Layer 4 of a small transformer language model trained on English Wikipedia (10 layers, counted from 0, width 128).
A neuron's activation on a vector x is SiLU(gate . x) times (in . x), where the dot is the dot product.

Input weights of the MLP neurons that the questions are about. A number n stands for (n - 128) times 0.003.
n20 gate: 79, 195, 81, 127, 147, 167, 166, 193, 123, 101, 80, 129, 86, 151, 120, 135, 109, 174, 97, 169, 113, 133, 100, 64, 156, 54, 72, 118, 90, 162, 106, 144, 115, 135, 102, 151, 126, 178, 123, 59, 181, 141, 86, 92, 35, 156, 182, 95, 157, 164, 170, 120, 119, 66, 208, 166, 118, 63, 79, 73, 121, 130, 160, 115, 121, 66, 102, 36, 168, 81, 182, 133, 91, 128, 82, 97, 88, 193, 178, 105, 67, 128, 155, 105, 108, 73, 195, 131, 135, 114, 102, 104, 78, 124, 126, 162, 85, 175, 141, 116, 66, 135, 167, 195, 133, 126, 134, 195, 150, 154, 162, 119, 189, 179, 121, 126, 164, 89, 219, 132, 70, 129, 111, 109, 115, 162, 103, 146
n56 gate: 105, 137, 86, 165, 132, 62, 89, 85, 169, 60, 167, 126, 195, 173, 76, 113, 75, 126, 104, 92, 146, 145, 117, 108, 168, 179, 157, 124, 183, 166, 103, 96, 50, 132, 100, 128, 104, 143, 165, 161, 117, 108, 169, 107, 148, 156, 133, 98, 216, 88, 142, 148, 100, 113, 42, 90, 85, 79, 92, 92, 136, 99, 12, 110, 81, 82, 120, 119, 41, 176, 73, 41, 184, 126, 178, 70, 109, 106, 145, 177, 114, 178, 139, 133, 90, 183, 128, 25, 158, 144, 111, 134, 209, 141, 113, 129, 138, 126, 130, 146, 118, 105, 163, 163, 75, 75, 176, 85, 104, 129, 174, 108, 98, 108, 169, 182, 161, 174, 218, 93, 142, 178, 112, 99, 189, 95, 140, 154
n85 gate: 190, 102, 153, 121, 159, 119, 142, 142, 112, 143, 129, 98, 146, 76, 125, 61, 152, 158, 129, 141, 114, 197, 90, 111, 138, 143, 103, 184, 178, 48, 145, 118, 130, 45, 174, 101, 146, 96, 101, 143, 200, 134, 93, 147, 96, 140, 162, 120, 112, 108, 100, 121, 100, 168, 136, 173, 129, 78, 101, 143, 153, 125, 163, 78, 158, 131, 116, 142, 150, 148, 126, 133, 74, 136, 78, 172, 161, 89, 137, 127, 137, 125, 126, 182, 146, 63, 97, 103, 97, 150, 8, 81, 153, 136, 149, 194, 98, 118, 115, 169, 141, 106, 113, 134, 152, 102, 114, 74, 87, 114, 146, 191, 140, 49, 136, 83, 138, 126, 165, 135, 98, 209, 172, 174, 86, 28, 150, 119
n99 gate: 103, 151, 107, 134, 116, 123, 127, 177, 137, 119, 117, 146, 123, 128, 113, 170, 81, 139, 52, 78, 135, 89, 78, 118, 118, 134, 146, 65, 108, 130, 126, 97, 135, 111, 129, 121, 163, 172, 142, 93, 123, 188, 155, 114, 110, 177, 151, 101, 116, 174, 161, 104, 151, 166, 129, 158, 112, 146, 116, 87, 126, 193, 127, 132, 72, 124, 143, 133, 130, 100, 164, 129, 117, 124, 96, 190, 144, 126, 106, 108, 193, 139, 122, 49, 102, 113, 138, 118, 125, 141, 88, 82, 110, 98, 111, 141, 125, 97, 62, 110, 107, 146, 132, 144, 73, 102, 133, 182, 148, 123, 177, 171, 161, 113, 75, 119, 120, 151, 78, 98, 134, 97, 88, 127, 147, 160, 144, 159
n133 gate: 121, 129, 130, 106, 132, 112, 134, 103, 140, 150, 115, 110, 142, 148, 119, 170, 162, 85, 135, 148, 177, 90, 111, 78, 156, 167, 88, 156, 124, 37, 91, 189, 120, 38, 114, 180, 120, 179, 149, 79, 39, 152, 138, 115, 117, 155, 165, 110, 158, 140, 99, 101, 115, 153, 132, 171, 97, 176, 104, 130, 109, 166, 137, 74, 154, 100, 131, 117, 153, 102, 153, 155, 116, 106, 132, 89, 145, 102, 137, 136, 120, 80, 112, 102, 105, 90, 129, 137, 147, 147, 125, 168, 152, 118, 89, 140, 46, 180, 124, 87, 173, 138, 106, 128, 153, 108, 133, 205, 155, 112, 129, 184, 170, 120, 136, 195, 54, 101, 115, 123, 56, 151, 123, 91, 167, 136, 90, 122
n218 gate: 127, 96, 154, 113, 244, 83, 120, 75, 109, 111, 165, 232, 112, 84, 121, 100, 193, 84, 173, 203, 112, 111, 111, 152, 156, 184, 34, 110, 100, 163, 164, 102, 159, 174, 151, 39, 55, 103, 107, 121, 104, 144, 95, 167, 118, 79, 178, 133, 87, 104, 77, 143, 83, 193, 101, 140, 104, 107, 89, 121, 100, 136, 140, 163, 133, 53, 156, 189, 145, 105, 128, 138, 48, 115, 102, 108, 110, 129, 162, 170, 91, 114, 204, 219, 43, 62, 113, 166, 98, 107, 138, 141, 100, 227, 105, 132, 114, 216, 68, 107, 140, 99, 77, 77, 123, 173, 112, 48, 186, 195, 68, 172, 144, 136, 96, 158, 216, 131, 60, 186, 89, 91, 93, 114, 173, 147, 77, 68
n237 gate: 134, 100, 210, 33, 129, 158, 130, 127, 142, 123, 72, 117, 96, 148, 129, 151, 139, 202, 115, 131, 150, 140, 170, 113, 104, 120, 93, 175, 113, 137, 102, 136, 187, 182, 91, 134, 122, 119, 97, 139, 35, 153, 108, 166, 64, 142, 104, 112, 163, 154, 193, 111, 87, 128, 67, 127, 149, 187, 161, 133, 39, 162, 170, 155, 172, 91, 143, 177, 127, 159, 160, 128, 70, 127, 112, 155, 155, 162, 186, 146, 123, 142, 163, 125, 84, 122, 174, 138, 129, 82, 173, 141, 97, 129, 142, 77, 116, 121, 96, 96, 195, 204, 93, 174, 90, 115, 165, 214, 132, 224, 209, 189, 86, 127, 71, 91, 65, 142, 171, 194, 45, 122, 175, 116, 143, 162, 105, 142
n256 gate: 135, 131, 140, 93, 187, 134, 181, 102, 166, 114, 98, 136, 59, 36, 202, 94, 183, 116, 133, 101, 27, 139, 148, 201, 212, 150, 120, 94, 65, 68, 104, 143, 96, 127, 178, 160, 116, 180, 169, 123, 124, 132, 55, 84, 110, 177, 101, 179, 155, 186, 155, 80, 107, 124, 154, 148, 106, 96, 101, 111, 103, 125, 112, 111, 111, 165, 91, 43, 148, 71, 88, 115, 100, 137, 151, 166, 150, 180, 95, 135, 129, 108, 160, 226, 85, 168, 174, 217, 144, 124, 106, 80, 85, 143, 129, 106, 101, 133, 127, 147, 72, 149, 148, 166, 174, 124, 88, 107, 146, 211, 86, 133, 129, 127, 140, 144, 165, 133, 183, 157, 142, 40, 67, 141, 126, 219, 96, 126
n303 gate: 115, 143, 157, 199, 124, 127, 127, 135, 129, 118, 91, 116, 180, 97, 169, 128, 134, 123, 161, 83, 168, 131, 174, 64, 164, 188, 159, 189, 130, 157, 171, 149, 77, 150, 115, 64, 164, 91, 140, 99, 98, 90, 133, 159, 55, 112, 92, 181, 106, 114, 69, 128, 192, 179, 113, 159, 131, 58, 145, 107, 96, 162, 131, 110, 101, 135, 156, 112, 156, 170, 174, 118, 89, 79, 131, 133, 158, 161, 174, 98, 124, 48, 124, 136, 75, 74, 128, 136, 151, 122, 187, 134, 123, 127, 150, 123, 122, 64, 172, 160, 118, 155, 116, 105, 109, 51, 123, 104, 145, 112, 202, 146, 130, 117, 172, 120, 178, 108, 166, 131, 160, 122, 129, 142, 157, 105, 134, 130
n20 in: 144, 191, 169, 88, 122, 34, 157, 168, 140, 154, 138, 104, 137, 146, 127, 187, 167, 175, 151, 155, 111, 73, 89, 66, 130, 166, 108, 98, 110, 130, 136, 67, 139, 212, 61, 53, 114, 70, 134, 99, 53, 190, 95, 164, 88, 131, 139, 110, 179, 190, 142, 148, 101, 115, 145, 108, 145, 89, 105, 150, 32, 151, 90, 143, 114, 91, 125, 60, 97, 60, 181, 164, 135, 172, 61, 128, 91, 153, 147, 96, 172, 101, 137, 139, 129, 99, 127, 125, 165, 45, 130, 126, 138, 139, 187, 87, 154, 165, 144, 170, 135, 140, 117, 161, 154, 100, 152, 204, 101, 136, 124, 117, 102, 189, 145, 92, 186, 146, 166, 196, 124, 115, 114, 110, 64, 121, 97, 142
n56 in: 136, 173, 130, 233, 102, 5, 171, 162, 168, 215, 133, 113, 112, 116, 128, 141, 118, 102, 96, 97, 96, 211, 76, 143, 107, 138, 50, 186, 122, 202, 133, 94, 96, 165, 177, 154, 95, 144, 87, 90, 109, 24, 111, 133, 179, 121, 92, 127, 74, 121, 124, 197, 81, 116, 121, 81, 161, 137, 173, 162, 140, 139, 133, 151, 84, 153, 128, 153, 166, 159, 108, 74, 67, 160, 134, 171, 167, 191, 137, 162, 96, 70, 66, 127, 84, 128, 182, 155, 99, 138, 142, 102, 186, 131, 133, 168, 137, 127, 104, 136, 145, 102, 108, 84, 165, 184, 152, 94, 114, 129, 78, 163, 216, 136, 128, 190, 147, 164, 81, 101, 74, 159, 74, 131, 124, 105, 126, 86
n85 in: 163, 129, 67, 98, 227, 134, 151, 121, 124, 162, 95, 112, 150, 216, 157, 132, 154, 113, 113, 146, 127, 91, 120, 58, 96, 154, 131, 117, 78, 185, 113, 160, 155, 95, 128, 163, 163, 152, 92, 83, 70, 142, 111, 84, 81, 92, 174, 127, 129, 60, 139, 113, 135, 141, 146, 142, 123, 116, 135, 113, 170, 117, 87, 163, 41, 107, 94, 174, 198, 132, 148, 96, 104, 176, 164, 81, 105, 75, 146, 88, 120, 109, 109, 209, 120, 125, 149, 183, 86, 134, 175, 150, 206, 113, 149, 157, 137, 71, 123, 105, 130, 110, 111, 155, 73, 148, 131, 145, 172, 106, 108, 130, 206, 225, 90, 181, 112, 92, 189, 155, 114, 196, 176, 150, 157, 88, 59, 80
n99 in: 123, 155, 98, 149, 104, 139, 149, 121, 132, 152, 174, 108, 128, 160, 77, 120, 109, 128, 157, 76, 137, 83, 69, 113, 107, 117, 78, 129, 86, 96, 171, 126, 121, 116, 164, 112, 137, 210, 130, 87, 132, 118, 145, 120, 66, 137, 104, 102, 179, 129, 100, 108, 118, 137, 95, 149, 153, 85, 106, 59, 105, 161, 85, 168, 73, 69, 155, 90, 95, 125, 128, 120, 101, 180, 80, 159, 187, 91, 114, 155, 233, 162, 145, 98, 134, 156, 156, 159, 129, 143, 69, 83, 92, 107, 75, 103, 122, 87, 118, 73, 110, 128, 114, 123, 53, 75, 138, 127, 172, 142, 134, 175, 157, 179, 82, 128, 107, 109, 113, 134, 146, 161, 113, 118, 94, 112, 122, 194
n133 in: 137, 90, 78, 155, 73, 101, 88, 150, 217, 149, 132, 133, 122, 159, 151, 180, 129, 98, 115, 141, 146, 72, 169, 122, 109, 138, 70, 124, 77, 133, 94, 141, 127, 126, 101, 165, 134, 117, 91, 54, 124, 164, 149, 118, 55, 183, 175, 72, 112, 111, 84, 73, 160, 181, 104, 191, 111, 178, 124, 91, 50, 170, 101, 146, 96, 146, 90, 98, 117, 139, 193, 133, 85, 121, 131, 127, 147, 116, 116, 103, 175, 174, 92, 149, 51, 156, 154, 122, 85, 142, 112, 153, 95, 139, 83, 105, 130, 121, 183, 126, 117, 127, 103, 118, 91, 138, 168, 113, 130, 121, 132, 158, 150, 169, 127, 115, 95, 123, 79, 111, 123, 63, 112, 100, 158, 133, 85, 133
n218 in: 116, 18, 105, 127, 188, 108, 192, 206, 126, 82, 103, 163, 89, 108, 63, 97, 177, 73, 191, 165, 114, 50, 77, 156, 168, 149, 47, 129, 67, 158, 168, 82, 161, 172, 124, 107, 123, 100, 134, 84, 100, 184, 68, 187, 168, 44, 144, 92, 119, 139, 118, 88, 74, 154, 159, 100, 118, 128, 132, 144, 76, 150, 128, 165, 156, 155, 161, 110, 83, 112, 176, 119, 72, 152, 156, 139, 111, 128, 114, 48, 142, 98, 147, 246, 147, 92, 88, 168, 131, 86, 119, 92, 128, 153, 167, 131, 92, 173, 115, 95, 110, 132, 137, 41, 82, 107, 123, 143, 121, 188, 129, 248, 134, 171, 99, 130, 139, 73, 115, 166, 107, 144, 124, 87, 219, 43, 166, 153
n237 in: 121, 69, 91, 189, 85, 123, 133, 214, 121, 60, 156, 164, 132, 178, 103, 125, 182, 209, 168, 142, 96, 145, 144, 92, 113, 175, 196, 165, 177, 103, 109, 186, 110, 184, 123, 62, 126, 138, 140, 61, 192, 143, 145, 89, 95, 77, 73, 88, 114, 98, 127, 200, 115, 97, 137, 54, 170, 131, 122, 158, 73, 132, 186, 145, 65, 93, 175, 94, 103, 115, 176, 92, 191, 103, 67, 116, 144, 157, 215, 98, 120, 69, 147, 177, 150, 193, 79, 109, 49, 140, 96, 124, 199, 125, 164, 154, 141, 199, 143, 176, 100, 85, 88, 82, 160, 218, 91, 118, 122, 129, 81, 81, 159, 102, 105, 176, 116, 133, 102, 120, 163, 173, 116, 142, 165, 139, 163, 85
n256 in: 177, 141, 48, 98, 142, 125, 148, 147, 167, 165, 147, 93, 81, 89, 205, 203, 137, 113, 189, 148, 184, 130, 100, 129, 212, 103, 104, 169, 126, 174, 107, 145, 56, 191, 121, 173, 95, 157, 106, 138, 146, 198, 119, 175, 107, 217, 99, 88, 160, 112, 130, 93, 167, 109, 151, 76, 117, 134, 136, 111, 242, 168, 165, 116, 154, 126, 146, 169, 171, 183, 172, 158, 73, 144, 60, 102, 117, 165, 143, 114, 104, 101, 126, 154, 171, 105, 210, 216, 169, 161, 181, 152, 173, 126, 159, 136, 103, 147, 136, 170, 92, 46, 108, 152, 113, 147, 74, 150, 146, 83, 104, 104, 166, 98, 175, 172, 86, 134, 134, 161, 110, 120, 117, 147, 129, 157, 127, 90
n303 in: 147, 142, 134, 113, 120, 105, 153, 202, 122, 177, 122, 139, 81, 121, 104, 127, 195, 162, 190, 124, 73, 173, 138, 110, 69, 113, 60, 86, 118, 85, 137, 146, 125, 119, 168, 203, 106, 201, 171, 138, 152, 152, 123, 79, 157, 109, 147, 163, 107, 106, 191, 97, 164, 42, 74, 99, 148, 114, 104, 141, 117, 125, 144, 117, 108, 184, 73, 122, 116, 147, 137, 159, 109, 147, 204, 114, 40, 88, 142, 89, 130, 89, 93, 151, 137, 155, 94, 157, 119, 129, 127, 101, 145, 133, 110, 121, 108, 96, 131, 108, 218, 89, 129, 157, 137, 182, 109, 74, 84, 130, 122, 119, 116, 82, 151, 86, 87, 94, 121, 184, 139, 123, 186, 123, 117, 104, 130, 89

Each question shows a token from some text and the vector x that enters the MLP there. A number n stands for (n - 128) times 0.038.

" f": 110, 101, 116, 119, 115, 80, 102, 124, 44, 164, 79, 118, 132, 155, 154, 133, 112, 209, 93, 89, 157, 112, 93, 98, 107, 128, 127, 122, 102, 114, 117, 137, 110, 123, 140, 99, 107, 130, 136, 107, 101, 119, 83, 144, 116, 126, 143, 124, 133, 129, 145, 142, 95, 128, 137, 123, 137, 99, 131, 126, 88, 129, 131, 138, 120, 132, 120, 134, 154, 132, 132, 89, 130, 132, 153, 134, 105, 136, 163, 117, 174, 112, 170, 165, 128, 103, 155, 137, 102, 195, 150, 140, 116, 133, 103, 151, 117, 152, 144, 125, 97, 129, 117, 159, 108, 121, 132, 145, 89, 132, 88, 131, 74, 123, 121, 136, 104, 107, 115, 110, 100, 141, 142, 137, 156, 105, 137, 121
Which three neurons fire most, strongest first? n237, n20, n85

"ased": 140, 108, 116, 151, 91, 144, 108, 147, 137, 176, 130, 131, 127, 132, 131, 119, 119, 148, 128, 90, 104, 92, 112, 109, 146, 77, 118, 149, 117, 130, 194, 132, 119, 120, 154, 82, 110, 176, 127, 141, 119, 138, 114, 104, 107, 146, 124, 131, 134, 162, 136, 119, 111, 154, 93, 107, 149, 144, 115, 123, 140, 151, 131, 144, 146, 94, 123, 144, 141, 133, 174, 144, 165, 85, 116, 134, 116, 144, 175, 86, 149, 129, 162, 140, 139, 104, 134, 155, 58, 195, 120, 142, 98, 109, 114, 124, 134, 160, 175, 98, 114, 124, 155, 122, 150, 128, 92, 96, 163, 106, 92, 134, 169, 75, 130, 83, 135, 136, 106, 108, 127, 144, 113, 154, 152, 86, 164, 118
Which neuron lights up most? n99

".": 128, 105, 99, 152, 135, 76, 82, 122, 99, 113, 121, 127, 154, 117, 133, 100, 110, 168, 116, 132, 131, 90, 122, 89, 131, 123, 92, 108, 121, 101, 128, 134, 76, 104, 139, 124, 119, 109, 102, 106, 98, 125, 128, 153, 111, 134, 127, 162, 124, 154, 147, 127, 137, 125, 126, 117, 175, 109, 125, 116, 117, 134, 167, 180, 153, 133, 124, 117, 139, 142, 146, 117, 138, 127, 136, 149, 127, 138, 134, 115, 158, 115, 161, 155, 76, 81, 155, 158, 79, 152, 101, 120, 134, 182, 118, 195, 117, 157, 144, 102, 121, 99, 99, 139, 104, 127, 165, 155, 123, 124, 65, 97, 127, 69, 135, 118, 129, 157, 147, 141, 105, 123, 141, 135, 137, 84, 125, 124
Which neuron lights up most? n218

"ent": 121, 141, 131, 171, 76, 81, 110, 145, 127, 146, 147, 140, 126, 160, 120, 87, 100, 122, 104, 99, 151, 122, 105, 83, 157, 148, 127, 148, 127, 113, 156, 142, 83, 118, 165, 102, 114, 118, 111, 173, 137, 124, 119, 88, 137, 124, 146, 139, 177, 124, 84, 109, 141, 124, 101, 124, 123, 91, 141, 97, 155, 118, 123, 157, 136, 119, 122, 90, 153, 126, 123, 137, 144, 91, 111, 100, 162, 165, 175, 121, 143, 147, 125, 142, 140, 108, 150, 181, 114, 188, 125, 150, 118, 96, 155, 155, 144, 142, 137, 69, 89, 121, 90, 149, 164, 125, 85, 175, 127, 119, 81, 121, 120, 88, 132, 130, 116, 130, 104, 84, 129, 145, 115, 150, 125, 116, 99, 97
Which neuron lights up most? n56

" all": 122, 133, 111, 119, 145, 71, 62, 84, 109, 125, 120, 130, 145, 192, 167, 107, 117, 167, 104, 76, 117, 97, 113, 103, 119, 156, 125, 131, 112, 137, 126, 140, 99, 104, 139, 118, 120, 128, 131, 116, 113, 139, 111, 111, 142, 134, 137, 110, 129, 107, 161, 143, 138, 150, 135, 91, 170, 110, 116, 116, 154, 126, 147, 146, 131, 109, 130, 144, 122, 144, 124, 120, 109, 110, 124, 109, 101, 186, 132, 106, 161, 119, 153, 172, 83, 109, 136, 133, 110, 170, 139, 126, 148, 106, 125, 190, 111, 180, 158, 121, 69, 118, 127, 128, 104, 151, 150, 144, 111, 130, 67, 147, 125, 125, 135, 130, 133, 137, 138, 167, 131, 150, 154, 104, 137, 73, 133, 83
Which neuron lights up most? n56

"|": 125, 116, 92, 137, 96, 95, 90, 136, 108, 131, 120, 111, 123, 130, 141, 100, 115, 168, 126, 99, 118, 117, 132, 82, 110, 112, 75, 128, 128, 135, 115, 118, 101, 88, 122, 108, 119, 69, 93, 115, 94, 146, 146, 166, 149, 151, 135, 139, 135, 114, 139, 125, 125, 116, 133, 140, 161, 117, 93, 122, 141, 123, 182, 163, 119, 148, 124, 128, 133, 122, 131, 112, 121, 110, 171, 144, 121, 143, 141, 121, 184, 119, 146, 150, 56, 95, 129, 145, 69, 186, 85, 128, 143, 168, 128, 151, 111, 162, 155, 114, 93, 121, 99, 141, 112, 119, 156, 182, 132, 157, 89, 116, 109, 97, 126, 113, 120, 136, 156, 135, 116, 140, 123, 155, 144, 135, 173, 108
Which neuron lights up most? n237

"en": 161, 114, 164, 155, 91, 149, 153, 133, 110, 128, 126, 155, 117, 141, 116, 97, 129, 119, 108, 97, 100, 148, 115, 122, 123, 130, 110, 99, 136, 112, 166, 66, 94, 146, 208, 115, 104, 167, 135, 155, 104, 114, 132, 75, 153, 145, 174, 164, 143, 138, 163, 126, 139, 117, 71, 84, 133, 145, 95, 114, 123, 158, 144, 154, 133, 144, 109, 158, 116, 129, 135, 109, 140, 104, 139, 133, 144, 192, 135, 125, 100, 154, 133, 141, 134, 127, 119, 96, 108, 202, 130, 108, 114, 124, 149, 112, 149, 127, 112, 129, 151, 160, 120, 123, 139, 147, 135, 181, 151, 141, 83, 126, 87, 82, 145, 170, 151, 135, 150, 115, 115, 136, 157, 139, 114, 105, 157, 115
The two highest activations, in order: n56, n133

"el": 99, 127, 142, 105, 132, 96, 113, 116, 99, 111, 178, 133, 115, 165, 135, 96, 105, 119, 110, 100, 143, 66, 146, 116, 125, 123, 107, 154, 159, 135, 154, 179, 95, 119, 119, 151, 99, 96, 138, 173, 86, 157, 104, 135, 107, 152, 112, 130, 113, 123, 135, 136, 115, 141, 66, 99, 124, 147, 131, 165, 146, 162, 151, 132, 123, 109, 124, 155, 197, 139, 129, 119, 109, 99, 109, 145, 137, 112, 105, 78, 131, 133, 113, 120, 56, 80, 113, 130, 131, 128, 146, 139, 104, 98, 105, 158, 127, 157, 177, 128, 123, 148, 117, 128, 111, 134, 142, 149, 96, 100, 104, 90, 72, 142, 109, 161, 93, 124, 128, 120, 79, 175, 145, 101, 148, 116, 151, 135
Which neuron lights up most? n133

"4": 105, 161, 91, 122, 87, 138, 103, 121, 118, 121, 118, 151, 127, 129, 134, 121, 119, 158, 133, 53, 111, 101, 134, 33, 116, 142, 119, 142, 127, 107, 132, 140, 100, 100, 153, 95, 101, 117, 145, 151, 129, 137, 116, 159, 123, 133, 142, 110, 122, 108, 147, 133, 155, 112, 112, 146, 141, 131, 119, 142, 120, 135, 168, 122, 175, 164, 136, 126, 143, 128, 128, 137, 97, 136, 136, 84, 123, 147, 159, 132, 169, 122, 110, 104, 95, 89, 135, 152, 83, 149, 155, 148, 114, 162, 112, 140, 95, 150, 171, 151, 117, 138, 105, 166, 117, 144, 117, 133, 101, 159, 94, 84, 120, 143, 119, 180, 135, 148, 169, 137, 101, 111, 148, 126, 164, 118, 168, 132
The two highest activations, in order: n303, n237

" b": 133, 167, 118, 138, 117, 83, 116, 148, 117, 118, 115, 112, 158, 164, 125, 141, 124, 166, 143, 78, 153, 109, 105, 87, 107, 130, 136, 168, 116, 117, 145, 131, 100, 84, 148, 100, 95, 106, 126, 100, 108, 151, 109, 106, 121, 132, 115, 137, 157, 144, 121, 162, 96, 149, 129, 109, 145, 144, 111, 90, 82, 146, 179, 149, 123, 165, 137, 136, 111, 108, 125, 134, 111, 125, 143, 151, 104, 124, 159, 102, 150, 126, 156, 155, 91, 100, 148, 182, 78, 168, 161, 143, 112, 136, 115, 147, 100, 125, 177, 129, 62, 150, 106, 173, 115, 128, 146, 187, 91, 153, 83, 100, 92, 101, 126, 119, 111, 148, 140, 107, 103, 152, 127, 124, 156, 127, 121, 121
Which neuron lights up most? n237

" M": 120, 150, 135, 156, 105, 106, 128, 119, 82, 142, 94, 128, 77, 145, 139, 153, 104, 203, 131, 117, 136, 87, 137, 81, 89, 128, 110, 124, 164, 124, 153, 149, 105, 113, 129, 131, 62, 81, 141, 111, 95, 113, 137, 159, 108, 130, 131, 134, 168, 98, 153, 141, 101, 141, 97, 97, 106, 137, 119, 128, 116, 122, 146, 143, 142, 157, 132, 111, 133, 96, 134, 125, 138, 123, 132, 150, 116, 162, 166, 101, 173, 129, 131, 112, 96, 99, 143, 151, 106, 138, 139, 151, 115, 143, 101, 190, 124, 173, 148, 117, 70, 116, 120, 137, 107, 158, 149, 176, 98, 179, 100, 112, 119, 119, 95, 138, 136, 119, 144, 137, 130, 129, 125, 108, 140, 140, 142, 142
Which neuron lights up most? n20

" ": 133, 150, 91, 176, 130, 106, 110, 119, 116, 113, 80, 115, 125, 143, 147, 121, 112, 168, 126, 104, 100, 94, 133, 67, 104, 131, 100, 136, 129, 129, 115, 144, 84, 99, 117, 109, 84, 98, 180, 122, 97, 156, 141, 153, 106, 132, 134, 146, 141, 127, 165, 142, 144, 95, 107, 108, 148, 137, 125, 122, 93, 135, 156, 142, 177, 135, 103, 112, 158, 121, 125, 98, 93, 129, 154, 136, 128, 166, 138, 101, 166, 94, 141, 126, 91, 120, 124, 162, 73, 178, 143, 154, 118, 127, 119, 157, 104, 124, 175, 132, 144, 103, 115, 161, 113, 126, 119, 122, 71, 144, 97, 137, 115, 111, 114, 115, 128, 111, 153, 131, 126, 126, 132, 155, 142, 129, 161, 100
Which neuron lights up most? n303

" the": 117, 91, 105, 143, 139, 84, 97, 142, 117, 119, 110, 98, 129, 149, 142, 115, 95, 179, 118, 116, 124, 114, 138, 76, 126, 125, 93, 124, 133, 129, 134, 119, 114, 95, 97, 116, 118, 102, 116, 108, 85, 118, 128, 123, 147, 140, 126, 147, 154, 101, 125, 128, 110, 136, 143, 125, 157, 112, 106, 109, 135, 134, 151, 149, 161, 136, 95, 119, 136, 134, 113, 99, 144, 125, 148, 157, 106, 114, 152, 111, 200, 119, 139, 129, 87, 58, 151, 182, 110, 171, 99, 117, 116, 167, 121, 151, 126, 138, 166, 121, 103, 100, 99, 134, 128, 143, 147, 162, 137, 141, 71, 141, 108, 51, 126, 139, 132, 126, 143, 118, 108, 154, 130, 122, 134, 120, 157, 101
Which neuron lights up most? n85

"07": 147, 148, 128, 134, 93, 133, 70, 116, 131, 120, 87, 132, 104, 142, 132, 97, 118, 137, 76, 124, 120, 100, 151, 66, 117, 107, 120, 134, 157, 128, 140, 146, 105, 123, 174, 144, 144, 91, 152, 132, 111, 127, 98, 95, 125, 146, 133, 136, 117, 122, 120, 142, 111, 135, 170, 88, 151, 136, 95, 126, 83, 117, 121, 173, 154, 151, 101, 160, 172, 101, 137, 154, 117, 90, 119, 113, 138, 165, 145, 129, 208, 133, 125, 126, 89, 111, 110, 130, 102, 159, 154, 138, 119, 78, 95, 145, 91, 136, 116, 112, 148, 174, 98, 142, 113, 103, 138, 128, 149, 121, 99, 98, 127, 109, 133, 165, 128, 130, 124, 78, 114, 149, 125, 171, 173, 118, 174, 127
Which neuron lights up most? n133

"7": 131, 132, 122, 139, 82, 122, 59, 153, 99, 147, 83, 154, 101, 130, 116, 97, 127, 142, 138, 112, 129, 124, 129, 62, 145, 84, 124, 123, 166, 160, 146, 133, 104, 97, 158, 139, 128, 108, 154, 138, 132, 115, 106, 124, 125, 140, 125, 151, 123, 113, 136, 134, 122, 150, 111, 72, 159, 107, 103, 134, 109, 93, 122, 166, 136, 149, 114, 144, 145, 122, 164, 159, 99, 65, 137, 130, 127, 142, 156, 96, 163, 116, 126, 101, 91, 109, 122, 180, 140, 170, 141, 115, 132, 120, 66, 154, 75, 137, 95, 123, 100, 181, 123, 147, 132, 132, 89, 116, 145, 144, 95, 113, 162, 114, 142, 144, 119, 170, 144, 137, 132, 125, 120, 147, 178, 125, 149, 126
Which neuron lights up most? n303

"20": 124, 167, 138, 140, 90, 148, 89, 149, 114, 132, 119, 124, 91, 132, 141, 113, 109, 151, 127, 117, 138, 80, 126, 79, 131, 138, 92, 106, 124, 170, 136, 136, 105, 118, 183, 91, 97, 111, 129, 167, 115, 135, 64, 99, 115, 135, 118, 144, 96, 124, 154, 143, 107, 134, 138, 123, 136, 122, 108, 188, 143, 150, 111, 140, 184, 145, 120, 114, 118, 134, 96, 107, 116, 94, 162, 117, 111, 185, 152, 130, 174, 104, 145, 135, 104, 102, 142, 157, 85, 178, 116, 154, 115, 127, 86, 121, 106, 106, 134, 92, 119, 135, 142, 154, 108, 109, 134, 162, 145, 148, 83, 124, 133, 112, 151, 148, 122, 168, 142, 125, 136, 112, 96, 132, 174, 149, 147, 125
The two highest activations, in order: n256, n85

"ons": 156, 148, 181, 163, 109, 129, 73, 130, 156, 107, 101, 126, 79, 154, 161, 125, 112, 158, 105, 131, 140, 86, 121, 77, 102, 152, 144, 114, 156, 144, 91, 126, 93, 124, 165, 92, 125, 123, 123, 128, 112, 138, 105, 140, 127, 127, 125, 126, 167, 95, 164, 159, 138, 110, 119, 62, 80, 152, 107, 141, 105, 129, 123, 150, 137, 144, 109, 127, 161, 121, 77, 63, 140, 85, 150, 115, 112, 136, 134, 132, 99, 120, 105, 146, 110, 98, 132, 134, 130, 152, 126, 141, 177, 77, 142, 144, 142, 169, 120, 145, 111, 134, 151, 123, 98, 158, 122, 106, 158, 153, 103, 130, 77, 120, 137, 169, 116, 105, 139, 134, 132, 137, 160, 124, 155, 121, 163, 170
Which neuron lights up most? n56

"19": 114, 165, 107, 117, 85, 151, 63, 120, 97, 156, 64, 78, 108, 129, 124, 121, 116, 127, 115, 115, 130, 79, 131, 95, 160, 138, 134, 132, 146, 146, 123, 151, 68, 87, 167, 131, 92, 108, 144, 160, 136, 130, 97, 149, 101, 162, 121, 145, 108, 107, 142, 145, 116, 110, 130, 99, 119, 104, 80, 124, 104, 129, 122, 131, 169, 130, 100, 128, 120, 136, 116, 121, 113, 111, 129, 102, 159, 170, 127, 105, 181, 118, 140, 133, 89, 105, 137, 177, 107, 146, 165, 156, 135, 133, 118, 101, 127, 114, 153, 83, 75, 122, 143, 151, 111, 144, 103, 111, 146, 147, 129, 116, 107, 65, 135, 140, 106, 143, 154, 120, 139, 112, 132, 130, 130, 116, 148, 101
Which neuron lights up most? n256

" that": 130, 128, 110, 132, 140, 126, 114, 109, 91, 113, 132, 131, 155, 126, 151, 126, 99, 151, 112, 129, 129, 105, 116, 104, 113, 120, 88, 121, 126, 133, 147, 115, 106, 86, 147, 154, 140, 139, 113, 102, 125, 144, 119, 123, 136, 154, 148, 161, 123, 139, 137, 145, 116, 149, 128, 137, 166, 74, 144, 122, 128, 100, 157, 170, 133, 97, 139, 113, 162, 128, 137, 119, 128, 137, 127, 147, 116, 152, 121, 107, 194, 115, 149, 159, 81, 76, 180, 162, 114, 147, 78, 114, 115, 120, 134, 159, 150, 142, 168, 95, 106, 86, 134, 155, 115, 120, 160, 121, 105, 144, 44, 141, 105, 85, 115, 121, 121, 159, 120, 137, 98, 124, 154, 144, 142, 103, 152, 99
The most active neuron and its activation: n85, at about 3.5